Layer 13 of a small transformer language model trained on English Wikipedia (16 layers, counted from 0, width 128).
A neuron's activation on a vector x is quick GELU(weights . x), where the dot is the dot product. Quick GELU of z is z times sigmoid(1.702 z).
The model reads these tokens: " |" " W" "rit" "er" "(s" ")" " |" " Ad" "d" "ition" "al" " pro" "duction" " |" " L"

The vector x that enters this layer's MLP at each token. A number n stands for n times 0.098.
0 " |": -95 -4 -9 7 -4 -2 15 2 0 -4 -9 -11 3 -2 -4 -6 6 4 -4 -2 1 8 -8 -5 7 5 22 0 -12 1 -8 3 1 7 1 -1 9 11 4 -7 1 2 4 11 -10 -1 1 -2 -9 2 -6 0 10 3 -1 -7 7 -11 -3 -2 5 15 4 9 -7 6 -3 4 -1 -1 -7 -8 6 -5 -2 2 0 -8 1 7 -8 -17 5 -5 9 -5 -6 1 18 7 -1 -7 3 -3 1 -8 7 2 -5 8 0 8 1 7 -3 3 -3 -7 13 1 6 -1 6 -1 -4 7 4 -3 -1 3 -2 -8 9 -1 1 -10 0 -10
1 " W": -78 5 -21 -1 4 2 -14 2 -11 2 3 3 -2 9 -6 -14 1 -12 1 0 -9 -10 2 -6 -1 5 7 5 1 -19 11 11 5 3 8 7 -3 30 0 -21 3 -15 0 -5 3 -12 3 22 -11 -25 19 16 -5 -5 5 -5 21 -19 17 9 -1 -1 2 2 36 -6 -4 -10 13 2 -13 -6 7 -1 -9 7 -1 -11 8 -13 5 1 -4 19 12 4 -10 3 3 4 26 -5 7 10 8 -2 60 -7 -1 -2 -12 2 -5 -3 -9 -1 5 -5 11 -6 17 1 12 16 -11 -30 2 5 6 -9 10 -1 -9 9 4 7 2 10
2 "rit": -53 -6 -10 28 0 -2 -19 24 -22 12 -3 -4 12 21 1 -21 -9 -25 -11 -20 -9 9 -5 30 -18 27 -12 4 1 -14 17 -21 21 7 -2 -20 48 -11 1 21 -3 0 22 -15 29 -11 -15 15 2 6 12 9 8 -12 -12 -25 17 6 -1 19 -11 -13 -34 3 14 18 0 17 17 10 -11 3 1 -1 -38 -32 -37 -18 -22 29 -7 -2 -24 -10 -2 -6 24 -27 18 -16 -25 41 17 -3 -4 0 14 -1 11 0 -10 10 10 13 2 18 9 14 13 -4 -10 -20 36 26 -5 5 -42 12 2 -26 6 2 14 0 14 10 0 -8
3 "er": -55 21 -18 -2 -9 25 -14 49 -39 -38 22 7 19 10 10 -21 30 0 -12 -33 0 19 1 0 -29 3 -42 4 -3 -3 -4 16 -21 46 7 6 19 18 10 12 -3 -8 27 17 1 15 9 26 10 -14 30 2 0 -6 8 -23 -1 10 -1 6 7 -1 -10 -7 6 2 -6 -14 6 20 11 17 0 -9 -2 -22 -13 0 11 -10 16 -23 1 7 -2 4 4 -11 35 -11 -9 11 4 -20 2 -5 0 38 11 7 17 -4 8 8 -7 -17 11 -4 15 2 26 -1 15 -5 5 -9 -13 10 -9 5 -15 -6 -26 2 -3 -1 16 34
4 "(s": -37 -6 -19 -6 35 15 5 35 -2 -8 4 -6 23 20 -33 -34 14 -4 -34 -44 -36 7 -6 14 -21 3 -22 -4 -5 -35 31 24 2 9 -29 27 5 27 -15 -22 -15 6 40 12 -24 2 -11 14 25 -8 -9 0 -10 26 28 -19 -1 -18 13 33 3 -12 10 -11 43 7 12 18 16 13 3 26 -22 -9 5 -12 -22 -11 10 -1 10 -2 -43 15 25 -5 -11 -3 -15 -5 1 -17 17 -5 20 -17 4 16 16 18 4 4 9 -9 0 2 19 2 5 5 -8 -16 10 57 24 25 10 -16 -18 -9 3 -6 -17 6 -8 -31 11 20
5 ")": -66 -24 6 2 1 16 -9 5 -9 -5 -3 -8 18 9 -21 -13 4 -11 -14 -23 2 13 -17 -13 -35 -5 -37 -5 -15 -19 -26 8 -5 -4 10 13 -4 22 -16 -3 7 8 19 -13 -18 -19 -3 35 -7 -22 0 4 -4 3 19 -35 -4 -21 0 4 -33 -23 3 12 10 -1 -13 -3 25 -16 -5 13 -10 -2 0 -10 -6 -3 9 -6 -7 -29 -41 10 -20 -15 1 6 8 -1 18 2 25 12 27 -13 -8 7 -7 11 -7 -3 -8 -17 -19 37 16 -17 6 4 -6 11 15 15 6 7 -2 -2 1 -8 -13 14 12 -11 -6 -1 4 28
6 " |": -78 -3 -5 1 3 9 -11 21 7 -4 -1 -10 28 5 3 -12 12 -5 4 -8 -12 12 -7 -6 -22 3 -34 -1 -23 -2 11 -24 -7 -31 -6 24 11 9 9 15 1 -13 7 -2 -6 -14 -1 10 7 -21 7 -15 18 11 11 -7 2 5 -8 -13 -13 1 9 -7 1 -15 -3 -3 6 19 -10 2 -6 0 2 3 -9 -6 6 -17 10 -32 -3 0 -13 3 -2 36 39 0 -7 10 -1 3 3 -5 7 -27 4 16 -4 0 -7 -1 -1 9 2 -1 18 8 -8 7 4 11 7 11 13 12 -3 -4 -5 0 3 -20 1 -9 2 13
7 " Ad": -64 3 -9 -7 5 27 -1 -14 -5 -3 1 -11 11 -27 -7 0 0 -1 7 0 -1 7 8 24 -19 28 -13 6 12 -14 11 -23 -8 4 -16 -2 -7 -9 -21 6 -6 -31 8 22 -5 -3 13 -18 14 -32 -23 -6 -8 17 2 -34 -4 -2 -17 0 -36 -11 5 -29 -10 1 2 -24 -16 13 -3 -11 5 -6 -17 14 -27 -6 -27 12 6 -9 -28 -3 -10 -9 2 -17 6 40 9 9 -13 2 9 2 36 -5 -18 0 -11 -7 -32 7 -5 20 15 -2 2 -4 -2 6 -5 18 -8 -3 3 -5 39 -16 -10 6 -4 -2 0 -14 15 11
8 "d": -58 2 -15 6 -29 18 -39 7 -18 11 -5 8 -15 -7 -9 -14 -19 1 13 -23 -22 -19 12 -7 -10 19 -7 6 3 -10 6 -19 -1 21 11 -4 4 -10 -10 13 20 -24 1 19 -12 -6 1 12 27 -13 10 19 -1 38 -18 -32 -28 -2 -51 7 -26 21 34 -12 8 -10 -11 8 4 3 7 7 6 -9 23 -7 8 -23 -21 7 -16 -7 -2 -16 -21 12 38 1 -4 10 -2 -11 4 1 -8 15 28 -21 1 -36 10 -16 -5 2 -5 2 9 -11 10 -4 0 22 18 9 3 0 -15 -3 37 -1 12 -3 21 6 15 17 12 -1
9 "ition": -56 4 5 -1 0 -6 -6 19 -37 9 28 -12 -4 15 6 -23 0 -6 -15 -22 -25 13 4 14 -3 12 -59 0 0 2 -5 -10 4 -29 16 -14 17 -7 5 12 21 -52 13 -13 -11 10 -14 0 8 -15 50 13 -5 2 -3 -15 -10 -14 -14 17 -1 -10 14 -2 22 38 -8 17 -6 -2 20 13 -3 3 2 -1 -18 -21 20 -5 -18 -31 10 33 20 2 12 -20 37 5 7 4 -6 7 -6 0 -4 15 3 12 6 -2 9 -8 -11 -10 13 -5 5 -10 -7 -20 19 25 12 2 2 31 1 -7 -5 -3 -5 6 1 -24 -5 18
10 "al": -71 -27 -18 -19 5 7 14 21 -33 -1 9 4 5 9 2 10 8 -11 -7 -12 3 28 -10 -8 1 -16 -35 -2 -12 6 12 -10 -21 -27 5 -2 -20 -3 -6 -3 -6 -1 23 -10 -14 -2 -4 16 19 -15 11 -11 -8 -14 -11 -2 -5 2 -13 23 -1 -4 9 -15 26 9 7 6 12 17 -9 3 -25 0 -10 14 -1 -10 8 -1 -9 -49 -22 8 -11 -13 7 6 38 -9 7 12 -10 0 20 -4 -2 4 -2 -2 -7 3 -8 7 -9 2 3 -11 -8 -7 -14 2 9 15 -4 -2 -24 14 2 -11 -7 8 -12 4 31 -3 -8 16
11 " pro": -53 14 1 -11 9 -12 -4 -6 4 4 5 -15 -11 -13 10 -3 8 8 -7 -2 -15 5 -6 20 -11 5 -44 -2 8 11 13 1 -11 8 -19 -5 -5 9 -29 12 -9 10 38 31 3 6 20 47 28 39 -3 11 11 2 -7 -61 0 9 -27 9 -2 -3 -5 -38 -4 2 -18 -31 20 -19 -1 16 5 -10 -4 -15 -15 14 -35 -22 28 -27 -19 -34 1 -2 -9 -19 26 5 -9 -4 7 0 -7 14 -25 10 -9 -17 21 -17 8 0 6 24 25 -37 13 10 1 14 -3 38 -13 -27 11 8 6 -3 -10 20 -17 -4 2 18 12 2
12 "duction": -65 10 18 -10 -3 24 4 12 -33 3 9 -19 -27 3 -13 -3 19 14 -15 -15 0 -7 7 -1 11 16 -44 -1 -13 4 -11 -4 -13 -7 -1 -9 1 -9 2 15 1 -17 3 -18 -20 24 1 -7 -3 -4 34 2 -11 -8 2 -10 5 -6 -11 -3 -7 -15 4 -24 29 2 -18 23 25 3 16 11 -15 -6 10 -2 7 -12 -11 -12 12 -32 -31 -9 -1 -31 -13 -9 46 6 -20 -1 8 -12 0 -5 -1 2 4 -6 16 10 18 3 -15 1 13 9 -3 -9 -4 7 -4 19 -2 -4 -2 26 -7 19 -27 2 -32 -10 -9 20 3 30
13 " |": -70 -2 -2 -12 -2 21 -7 21 11 5 16 -13 0 8 -12 -27 18 9 -3 -13 0 6 0 -1 -8 14 -29 -1 -24 -8 7 -13 -9 -16 3 13 10 3 26 5 9 -21 14 -12 -11 -18 -6 15 5 -22 9 -8 18 7 4 -17 -13 -9 7 -7 2 4 8 -5 21 3 2 10 27 15 -5 15 -7 2 -6 -19 9 -3 12 -5 1 -33 -6 -8 -14 7 3 26 47 7 -9 -4 -34 -7 15 -13 -2 -34 4 2 -6 3 2 7 7 9 -12 20 4 -3 6 0 5 -17 3 -4 11 18 -5 7 -12 10 -7 -2 0 -24 -5 41
14 " L": -74 -8 4 -29 4 11 1 4 -4 4 13 -10 -14 1 -17 -3 -9 -7 -3 -5 7 -2 4 -24 -5 3 -33 4 0 -3 -4 7 -5 -11 0 2 -11 11 12 3 16 -17 2 9 -25 -4 0 31 2 -7 4 -11 1 24 10 -17 17 -7 7 -3 -1 12 -4 -13 35 15 -10 -8 -9 7 -26 -5 -8 -9 15 -5 -15 -5 0 -2 -5 -20 -3 4 -10 4 -2 20 11 -9 17 27 16 12 11 -12 59 -9 0 13 -3 5 11 -6 -4 -11 1 -1 5 1 0 12 41 -1 6 -23 15 5 -1 -7 -4 10 -14 -3 13 -2 5 17

Each question shows the input weights of one neuron of the MLP. A number n stands for n times 0.0053.

n524: 11 43 -16 -5 -6 4 37 -32 18 -17 22 -32 6 10 -11 34 -39 19 -15 -20 -28 17 18 15 22 -27 16 -36 4 33 3 -10 -10 -11 8 4 2 -12 38 17 -7 -3 -1 19 21 27 14 11 -58 -3 -3 -29 -23 -7 65 26 2 -12 -22 -51 7 26 26 4 -24 31 10 35 -12 -9 20 -11 17 25 31 33 26 24 3 -10 17 8 8 -28 22 -34 -57 6 9 1 -19 -18 -49 -29 -2 13 -10 -10 22 16 7 -14 46 -2 -26 59 -33 -27 20 6 -24 25 6 20 43 -45 30 16 -30 -40 22 -10 1 -27 17 20 -61 15
Its two highest activations, in order, are on tokens 12 "duction", 0 " |"

n726: 32 23 -1 -1 0 10 27 -34 49 9 -9 2 -42 -4 -12 17 18 12 20 19 11 62 4 24 29 8 11 -55 10 22 -5 -31 -44 -2 -10 5 51 1 -30 39 -53 32 -11 23 -16 10 56 -26 23 54 -15 -73 -1 -5 -41 12 -31 32 -13 22 -23 -21 -9 -6 -31 8 21 -5 -8 7 -20 -3 35 2 -2 32 -11 -28 -10 -16 27 5 1 -7 33 -28 -5 -8 -1 24 -34 -33 -50 27 33 9 -20 7 4 20 20 10 28 1 -9 -2 6 -24 -6 38 -1 -15 -37 10 -34 -1 14 7 14 -44 11 -12 28 -4 -13 12 -16 -13
It fires most on token 11 " pro"

n341: 19 -27 40 19 54 -4 24 37 8 19 -14 -2 -47 18 -17 7 -18 43 7 30 14 -49 -17 -22 35 29 -18 -1 -8 -6 -39 -31 2 5 -5 -59 15 -36 35 -15 3 15 -12 1 -11 -13 -11 6 18 -22 -24 5 18 5 48 38 15 58 -7 -12 -2 19 -13 2 0 -21 -6 44 25 -28 -23 15 -19 -14 51 -6 -14 10 -13 -33 16 10 39 21 9 -30 14 13 -14 -6 18 9 32 -6 45 -19 -14 16 -20 30 -23 -3 16 11 -6 -15 7 32 8 39 -4 52 7 -28 -1 15 10 25 7 -5 12 18 -1 35 6 -9 -22 -13
On which token does it fire most, and how strongly? 14 " L", at about 1.5

n479: 22 12 -24 -8 -21 -6 -13 18 7 -4 3 13 -7 -6 10 8 -3 -15 19 -2 -3 3 -28 -30 1 -2 15 7 -24 -4 -11 3 -35 -38 -14 30 -35 -1 22 -58 -31 2 -2 9 31 23 -38 13 -3 -1 8 -10 13 12 -31 -23 -9 22 9 4 -24 17 -18 1 -29 -28 14 -25 5 -12 -10 -20 -1 4 8 6 23 -10 20 -35 30 -1 18 16 -29 -47 -30 17 -32 -4 16 12 -54 -57 26 28 -11 18 -39 -3 -10 53 29 -2 -32 -26 -16 23 -30 -16 11 -7 -29 35 8 -1 9 8 -15 28 -21 -22 28 -11 44 7 25 10
It fires most on token 10 "al"

n120: -2 -35 17 26 -11 7 14 -9 -8 -13 -10 -8 -45 35 -33 -13 -35 -1 26 21 19 -36 71 4 17 16 -8 -4 26 -4 -46 -6 -18 -15 8 -16 41 -3 -2 4 9 28 -37 22 -47 25 -18 -14 -37 30 12 -8 -8 -42 -27 -13 -1 8 47 -36 -14 -28 -7 20 17 -1 7 -11 31 4 -6 -15 -5 17 42 14 35 3 37 -18 43 32 12 -34 44 -26 0 -18 -9 -4 -19 -59 -7 -38 -38 -4 2 26 38 -7 -6 1 27 3 4 -32 -35 3 21 13 -27 20 -4 -7 -10 -35 -13 -3 -13 6 -38 -41 17 28 -25 -10 24 4
On which token does it fire most, and how strongly? 12 "duction", at about 3.4

n328: 32 -5 6 -4 -40 -10 -2 8 21 14 -12 33 20 52 -12 28 10 -54 -26 23 9 -23 9 -22 -2 21 5 47 6 12 -16 -19 -46 -40 -11 6 38 1 -31 -16 26 -8 -30 46 -69 0 39 -37 -19 23 -22 -31 -39 -17 42 -41 24 -20 36 -60 42 16 -25 5 40 -6 -25 2 -12 10 -2 -37 33 -23 13 26 -24 -4 12 12 34 15 25 -12 7 -14 -2 14 36 -32 19 48 -15 16 2 -33 9 32 -21 14 19 43 -12 4 -17 -15 -29 -14 -22 15 -17 31 30 -1 -27 37 -2 -21 -18 -1 -33 32 -3 26 -44 -17 -6 -9
It fires most on token 14 " L"

n195: 5 -6 37 -16 9 11 11 15 4 1 17 -8 33 -14 4 24 16 9 21 10 -7 -3 -30 36 8 -1 23 -12 -1 11 -2 -28 -58 -11 12 4 -18 18 34 47 36 4 10 -10 -22 -14 25 -50 -28 12 5 -21 1 1 -6 -12 -38 27 -22 -37 -20 -24 10 28 3 35 -1 4 26 -47 23 -22 32 -3 -17 48 -3 -6 57 0 -13 -2 13 12 -1 -2 -46 30 -32 23 -36 -1 -1 8 -3 -13 11 10 -11 23 18 -18 10 -3 39 49 8 30 -15 37 -15 -1 -9 -59 -1 -1 12 -5 1 -12 10 -55 -12 -9 13 -32 -51 -43
Its three highest activations, in order, are on tokens 6 " |", 0 " |", 13 " |"

n610: 6 18 -1 -28 -17 -31 20 12 17 6 -20 30 -6 27 33 -2 21 59 39 -6 23 -32 -45 23 25 -44 7 -28 -6 28 6 8 -24 -27 -12 -17 30 9 3 33 18 27 19 -17 -13 26 32 3 -34 -4 -22 -19 -20 -12 11 4 3 -30 50 0 -18 -1 1 -18 50 54 -7 -14 -36 13 43 -1 6 11 6 7 13 -19 -5 -4 -9 60 9 47 -3 -26 36 -26 -10 -9 5 -13 16 -3 4 -21 20 -11 -10 -16 20 5 -19 -1 9 2 -27 -6 4 44 20 -24 7 9 -20 -1 28 2 -11 -18 -5 -16 -1 -10 9 -10 -33 -32
It fires most on token 1 " W"

n2: 18 -22 58 18 -45 -37 -13 -14 -11 21 2 5 58 0 59 -1 17 19 24 6 61 1 26 -44 -7 1 5 10 11 3 -10 -9 -10 36 -7 -28 6 -20 45 -13 15 -7 24 -24 4 -8 7 -49 -13 35 17 6 -9 -15 6 -12 -8 8 -19 -29 5 -8 7 7 3 -2 -8 22 43 -21 13 -13 13 12 19 -23 -37 -32 6 28 -20 32 12 11 19 -20 -27 14 -16 -3 8 13 34 -42 22 20 -26 -13 5 54 21 -12 21 2 -10 -4 17 53 10 11 6 -16 6 -8 -10 28 8 28 -19 23 -32 -6 37 13 39 -43 21 -21
Its two highest activations, in order, are on tokens 2 "rit", 9 "ition"

n221: 20 -29 -15 72 12 -24 2 -8 2 32 -2 -16 -45 29 -2 24 -2 4 3 32 -10 7 9 -14 -18 48 13 -17 15 16 21 4 -26 57 11 -22 42 17 12 7 19 -44 -7 24 -2 37 11 -13 -23 5 13 -29 -33 -34 49 37 23 32 0 -34 65 -32 12 42 17 9 -19 56 12 -11 12 -41 -3 11 10 -27 -34 12 -8 -5 22 36 9 -22 21 -12 -28 6 14 -5 47 37 13 -12 -24 19 -19 47 17 24 -18 -26 3 11 -6 4 -12 9 25 36 -24 7 -23 16 13 -67 -8 21 -18 7 8 -5 23 -35 -50 -22 -23 -10
It fires most on token 2 "rit"

n145: 7 3 35 12 20 -45 17 -33 -14 -8 8 -7 5 40 19 39 1 -10 31 9 -34 31 -16 -11 10 -39 -16 3 13 8 -48 -11 -36 18 4 27 33 -17 8 -30 12 -6 -25 -20 -11 13 23 -19 10 32 18 3 -23 -11 30 8 33 30 -15 -5 17 27 -6 -4 10 10 -13 -2 25 -19 25 7 -12 32 -17 27 7 4 48 8 -1 20 10 -35 -4 -22 26 4 11 30 -42 29 -11 -1 -9 -60 -46 14 -29 -19 -3 -19 13 -3 -50 -26 -51 27 0 20 -9 -6 -11 -48 -19 11 5 -3 -6 3 3 1 -16 -10 -28 -21 -13 -15
It fires most on token 12 "duction"

n687: 30 6 -38 15 -21 -13 8 -28 51 0 -24 -15 7 31 26 7 22 21 2 26 -26 -33 -24 -16 19 -50 -24 16 9 -2 -45 26 -26 -26 40 -26 -33 -12 19 6 9 -8 -51 67 -6 -20 52 12 -19 -3 -21 -19 30 -37 -4 -37 17 -42 24 8 58 9 -33 -18 -13 38 -25 1 -33 63 -23 4 -17 -25 2 30 -15 10 34 37 29 -9 25 -5 3 -23 -27 -5 -47 -68 -28 8 -32 33 17 -10 -12 -17 3 38 2 -31 7 -10 9 -19 -30 17 12 19 -13 13 2 -29 -12 -7 9 4 -40 -52 18 -7 31 9 -15 -35 2 -2
It fires most on token 14 " L"

n717: 17 24 56 -22 7 19 0 -13 14 -61 10 4 18 -4 26 -27 1 -7 -26 -24 6 20 -43 -42 -1 -4 9 2 23 -13 -25 20 -28 -5 41 -1 -20 19 -12 -28 3 21 -2 32 -20 42 25 -42 31 6 8 -7 4 7 25 -1 33 19 -7 -7 29 6 14 17 -1 0 22 25 1 3 -13 -40 -3 32 -28 22 -1 4 23 40 -8 16 -20 -14 22 -29 0 -35 -49 5 -26 -24 11 -12 -24 42 -2 1 11 -4 -31 17 14 -5 59 12 -66 23 27 -36 14 -8 -40 4 8 34 29 -17 -17 -37 26 -21 39 -1 -28 12 10 2
On which token does it fire most, and how strongly? 4 "(s", at about 1.3

n546: 10 -40 -14 -9 8 -20 -21 -1 18 7 35 -15 19 -1 51 10 -20 4 45 18 6 -12 -56 -6 25 11 -1 5 15 10 7 -41 1 15 18 19 -3 -28 -16 33 -10 4 -13 14 -1 30 20 24 -34 -26 -3 13 18 -32 -19 24 -4 4 11 6 -20 -12 -2 -4 34 0 -10 -20 -20 -45 -23 -7 13 5 10 50 -22 -35 -25 33 32 19 20 1 18 -22 14 29 4 20 20 4 8 -45 4 -23 -1 2 -33 -9 37 14 -4 17 7 -24 23 12 -22 -8 -10 -16 10 -12 4 -18 26 -14 -24 -8 -25 -3 -10 -50 -2 -10 -36 9
It fires most on token 7 " Ad"

n614: 6 26 -16 -1 -8 -32 2 -7 2 23 -3 0 17 -21 10 29 17 12 2 28 2 -8 2 -1 8 -15 38 4 -14 16 17 -20 -6 -18 -4 16 -26 -1 -21 -9 7 50 -5 -6 -26 -10 -18 -40 16 28 -9 -10 -9 3 -8 -7 26 -4 42 -1 -10 -10 18 -26 -4 -8 -40 6 2 -31 -14 -30 39 6 12 38 -13 -12 8 24 -40 19 8 17 -8 37 -12 -14 14 -1 -16 32 5 17 13 -23 7 4 -19 -14 7 10 7 7 -3 -5 22 43 30 8 -1 4 -22 -15 -24 -30 45 9 -14 -45 29 -33 -41 0 -40 26 -36 5
It fires most on token 1 " W"

n312: 22 -17 33 -4 43 14 -1 -5 21 -21 7 -13 9 12 -18 21 -9 32 -1 -26 4 -16 18 -7 -18 -28 12 -37 -9 1 25 -17 10 -15 15 -48 15 -23 0 11 -4 23 -13 -10 -25 1 2 22 -12 3 -10 7 -24 -50 38 -15 34 -24 -38 6 22 7 3 -5 -16 19 1 -29 -2 -5 -11 -20 17 19 14 15 -7 2 20 36 -24 10 -7 -4 3 20 -15 -4 46 -16 -18 -7 3 -11 -21 -41 -16 -10 -38 -13 29 -1 -4 -5 -29 23 -26 10 10 11 -21 10 1 -7 9 -9 31 -18 -29 16 -32 16 41 24 -17 -7 -22 -24
It fires most on token 5 ")"

n164: 21 -65 31 40 35 -10 35 5 8 14 6 -10 -11 -3 -9 -20 -5 30 12 -19 58 13 23 -17 10 -2 28 19 12 -10 -8 13 -27 -5 14 21 -4 19 -25 -13 -5 44 -11 -2 -45 -20 13 2 33 4 -20 -25 11 -8 3 2 30 2 0 -17 -14 26 -20 35 -5 17 -3 -20 -29 -3 11 28 -14 46 -28 5 4 16 18 63 43 6 -3 20 -17 -12 20 22 -14 0 3 -13 17 -24 47 -17 -17 -18 2 3 -39 56 19 -60 -10 -18 -51 41 -1 -7 -14 30 -48 -38 17 -31 -8 -60 1 20 -1 -9 17 -43 8 24 -64 14
It fires most on token 5 ")"

n625: 22 8 1 6 -5 -37 21 -59 5 28 -9 -15 30 20 -19 3 -7 -41 -6 6 -14 -13 -21 -43 -40 1 39 -8 36 -8 -37 -9 -10 9 15 -8 -9 6 31 15 -9 1 -25 -15 -32 -4 -35 1 -41 7 28 -11 19 -9 1 11 14 -26 34 -29 18 17 15 6 -27 12 -23 36 10 -1 -34 5 35 -10 -33 4 -23 43 54 11 -1 -4 -33 17 -27 -1 -7 4 -5 -5 14 13 -42 -36 -23 -34 -7 17 20 33 -2 22 -28 -24 23 -1 -22 -41 29 12 -15 23 0 -23 34 12 13 -24 11 -4 21 34 52 -58 -33 -32 -7 13
It fires most on token 5 ")"

n733: 6 14 -3 6 -36 9 -39 24 26 19 -22 -27 24 11 11 5 -13 28 -23 5 -18 -10 -57 11 -8 -1 18 -11 26 65 10 -33 -3 2 4 -13 37 -1 6 31 7 1 -8 -27 -26 11 1 -8 -12 -23 9 -58 8 -34 8 -38 -45 7 44 -28 -16 -1 -30 -4 3 -3 -15 11 -8 -20 -51 -42 -5 -1 -3 -14 -28 19 11 -24 -18 31 17 14 -23 16 -14 31 -14 -11 6 -28 38 -32 -17 8 -16 5 -26 -27 22 39 11 0 13 -10 -19 -3 -31 37 -2 21 -45 -2 13 -9 5 -20 -39 -25 -15 7 23 11 7 17 11 -9
It fires most on token 6 " |"

n41: 23 13 71 51 -1 2 -1 -4 -5 1 -17 -11 -14 -4 2 36 -28 35 33 6 -29 -17 14 -46 -41 -32 40 8 13 31 -14 7 3 1 25 -13 -8 -30 23 -4 -3 -2 15 15 50 4 -18 7 33 -20 -19 4 28 -17 42 16 5 12 -37 29 -6 39 59 1 -13 23 -4 34 -12 19 -15 13 15 -4 -19 9 33 24 31 22 14 -7 51 24 -17 1 26 -32 -46 -4 13 -26 -38 7 26 11 -14 20 -18 -7 -30 4 39 -40 17 -39 -15 19 -19 18 -21 -18 -28 -20 44 -10 12 7 -14 -11 27 -36 -11 5 52 11 9 -6
It fires most on token 8 "d"

n659: 30 -3 -11 -45 3 -16 36 -46 30 -19 -21 -13 -4 0 -8 0 4 0 7 60 6 -14 16 2 34 -29 1 -29 8 -28 45 -4 29 -7 -20 27 -20 -35 -11 -13 37 14 -5 20 29 -27 62 23 -16 -42 9 6 23 -28 35 -4 55 -10 40 -9 -28 21 7 11 30 42 22 32 33 13 -2 16 25 -1 12 31 13 10 7 -28 -48 -3 -21 8 -53 -5 -20 -36 -38 13 9 -16 19 -14 7 34 -23 6 -22 2 -17 42 3 -10 -14 32 -11 -4 -17 12 -12 14 35 1 20 -2 12 15 -26 -49 -3 -22 27 10 33 19 -16 -46
It fires most on token 1 " W"

n701: 8 -54 4 11 17 6 29 -20 20 -10 19 -6 -44 -30 22 -24 23 29 -2 11 16 2 -26 20 21 -23 9 -24 -10 39 -15 -30 12 1 -31 -3 -4 -39 18 -58 -7 42 14 18 15 -3 26 1 -19 17 -23 11 0 21 2 -24 30 -3 40 13 12 -19 9 46 -19 -3 19 13 5 -6 -30 -19 1 14 2 45 18 -16 34 -11 16 12 -2 -20 32 -5 36 -15 -27 31 16 -58 -29 -5 -1 9 -5 27 -47 -13 -11 11 -15 4 7 -46 -4 -10 29 -1 10 -34 -15 -49 16 29 -6 -1 -26 -3 -11 16 -16 -10 37 -25 8 -14
It fires most on token 0 " |"

n190: 10 -29 -4 -25 8 -16 6 -36 6 5 22 -22 -19 18 -1 49 12 20 -4 -23 -38 -4 -43 -4 15 -18 8 -11 0 2 -21 -1 -25 7 -19 -37 4 -30 38 6 11 27 -27 24 -41 16 58 -18 -3 6 -22 -9 -5 -36 27 36 -1 -4 -12 -2 13 18 -35 0 -15 -11 -30 36 -32 28 25 -75 1 7 -5 36 -9 -37 -7 9 28 16 17 20 23 9 11 0 17 26 -3 -9 -44 38 31 18 -10 10 -51 8 -16 29 40 22 1 16 -9 -16 -42 16 -2 1 -41 4 -23 3 10 12 -24 -1 -21 -30 7 29 -21 -4 -39 -14
It fires most on token 0 " |"

n757: 35 -4 12 49 -10 10 -23 11 13 -4 -19 -13 -4 -8 3 20 1 47 9 22 12 -8 6 -32 -17 49 22 -23 -10 28 -72 -4 -48 -20 30 25 2 -3 47 -4 45 -23 -30 22 12 -32 -22 -28 -9 -28 3 7 -10 4 10 -19 -10 -37 3 -28 17 36 23 28 -24 -10 1 31 -13 22 23 -36 23 -50 34 -30 25 21 -19 -4 -5 22 -10 -27 -31 -13 16 -29 0 -11 40 -46 -11 16 17 -27 -37 5 -8 17 -17 1 -4 -31 17 37 4 -3 12 -7 -12 -35 3 51 3 -1 26 26 -39 12 6 24 31 4 -12 -7 13 -31
Its three highest activations, in order, are on tokens 8 "d", 5 ")", 0 " |"

n19: 33 -13 18 -12 -11 7 38 -77 31 -26 0 -24 -36 3 -14 14 -35 -13 28 70 5 16 -28 -22 -20 13 -7 -13 14 -41 9 21 -2 -2 -48 33 41 1 -24 -34 -16 -21 -6 27 -2 3 13 33 -32 -4 6 -18 -21 14 54 -58 8 -23 41 9 8 12 -11 8 42 26 -27 24 0 -27 4 -13 -29 -22 28 41 -7 15 30 25 29 44 16 2 23 -13 52 -40 7 9 16 23 -2 -2 -31 1 12 35 -22 12 12 15 19 4 6 5 -9 -2 -1 26 -31 10 -16 1 -15 44 -35 -27 -16 2 -14 23 19 -11 -5 24 20 -25
It fires most on token 4 "(s"

n381: 7 5 -14 62 35 -26 -13 -21 12 42 -26 -6 -55 11 47 -3 -22 -41 6 5 8 10 -26 4 31 -18 1 -7 8 10 -14 -18 -4 20 26 4 12 -58 43 8 6 35 -11 12 14 21 39 -28 3 42 -8 20 21 -22 -17 -7 16 -15 34 32 -16 14 4 0 22 11 8 12 25 3 -59 -4 41 -8 13 11 -9 51 -2 16 8 8 1 22 9 -30 22 17 15 -16 -42 5 -14 -1 4 3 15 7 -31 -7 -38 21 20 35 38 -1 -9 17 15 20 -13 -27 -8 17 -6 1 9 -28 13 -7 31 -27 60 10 28 46 21 1
On which token does it fire most, and how strongly? 2 "rit", at about 4.9

n8: 19 -27 12 -11 12 14 3 -9 3 18 26 -5 -21 27 -10 -11 6 2 -1 21 22 10 -29 33 33 -12 -17 -15 34 -1 -21 -46 1 28 -5 1 -27 -30 -29 -48 -9 -25 -10 24 -64 37 43 13 -51 -9 -8 -26 -25 -3 13 3 1 -16 -15 -22 16 60 -15 14 10 21 1 26 3 3 -10 -3 -27 -7 1 25 -16 -9 3 28 28 22 32 -21 31 -27 1 -34 -25 1 5 -29 17 19 10 56 -16 -9 11 -1 1 38 2 8 46 -15 3 11 -18 -29 -18 -14 -21 23 -7 45 40 1 6 0 -40 -14 15 13 2 6 22 20
Its two highest activations, in order, are on tokens 12 "duction", 4 "(s"

n658: 26 -26 57 -41 15 -28 4 -3 20 -12 -34 20 -36 10 24 -6 -21 -5 2 8 -45 -53 -5 -27 16 -48 15 24 39 -21 -13 3 -22 28 43 22 18 4 49 55 19 -9 -17 5 -28 -8 5 -15 0 3 -2 -14 -6 -37 4 3 2 -30 53 -49 -14 29 -45 29 5 28 -27 -9 11 -7 -25 -21 28 -1 4 -1 -37 -23 37 -11 18 17 54 -7 44 -41 -21 11 -34 33 -26 12 14 -15 -17 -23 29 -23 -16 7 -12 12 -3 -4 42 -32 -10 48 19 7 12 4 16 -42 2 25 16 19 -4 -31 1 3 24 21 36 -27 37 -17
It fires most on token 14 " L"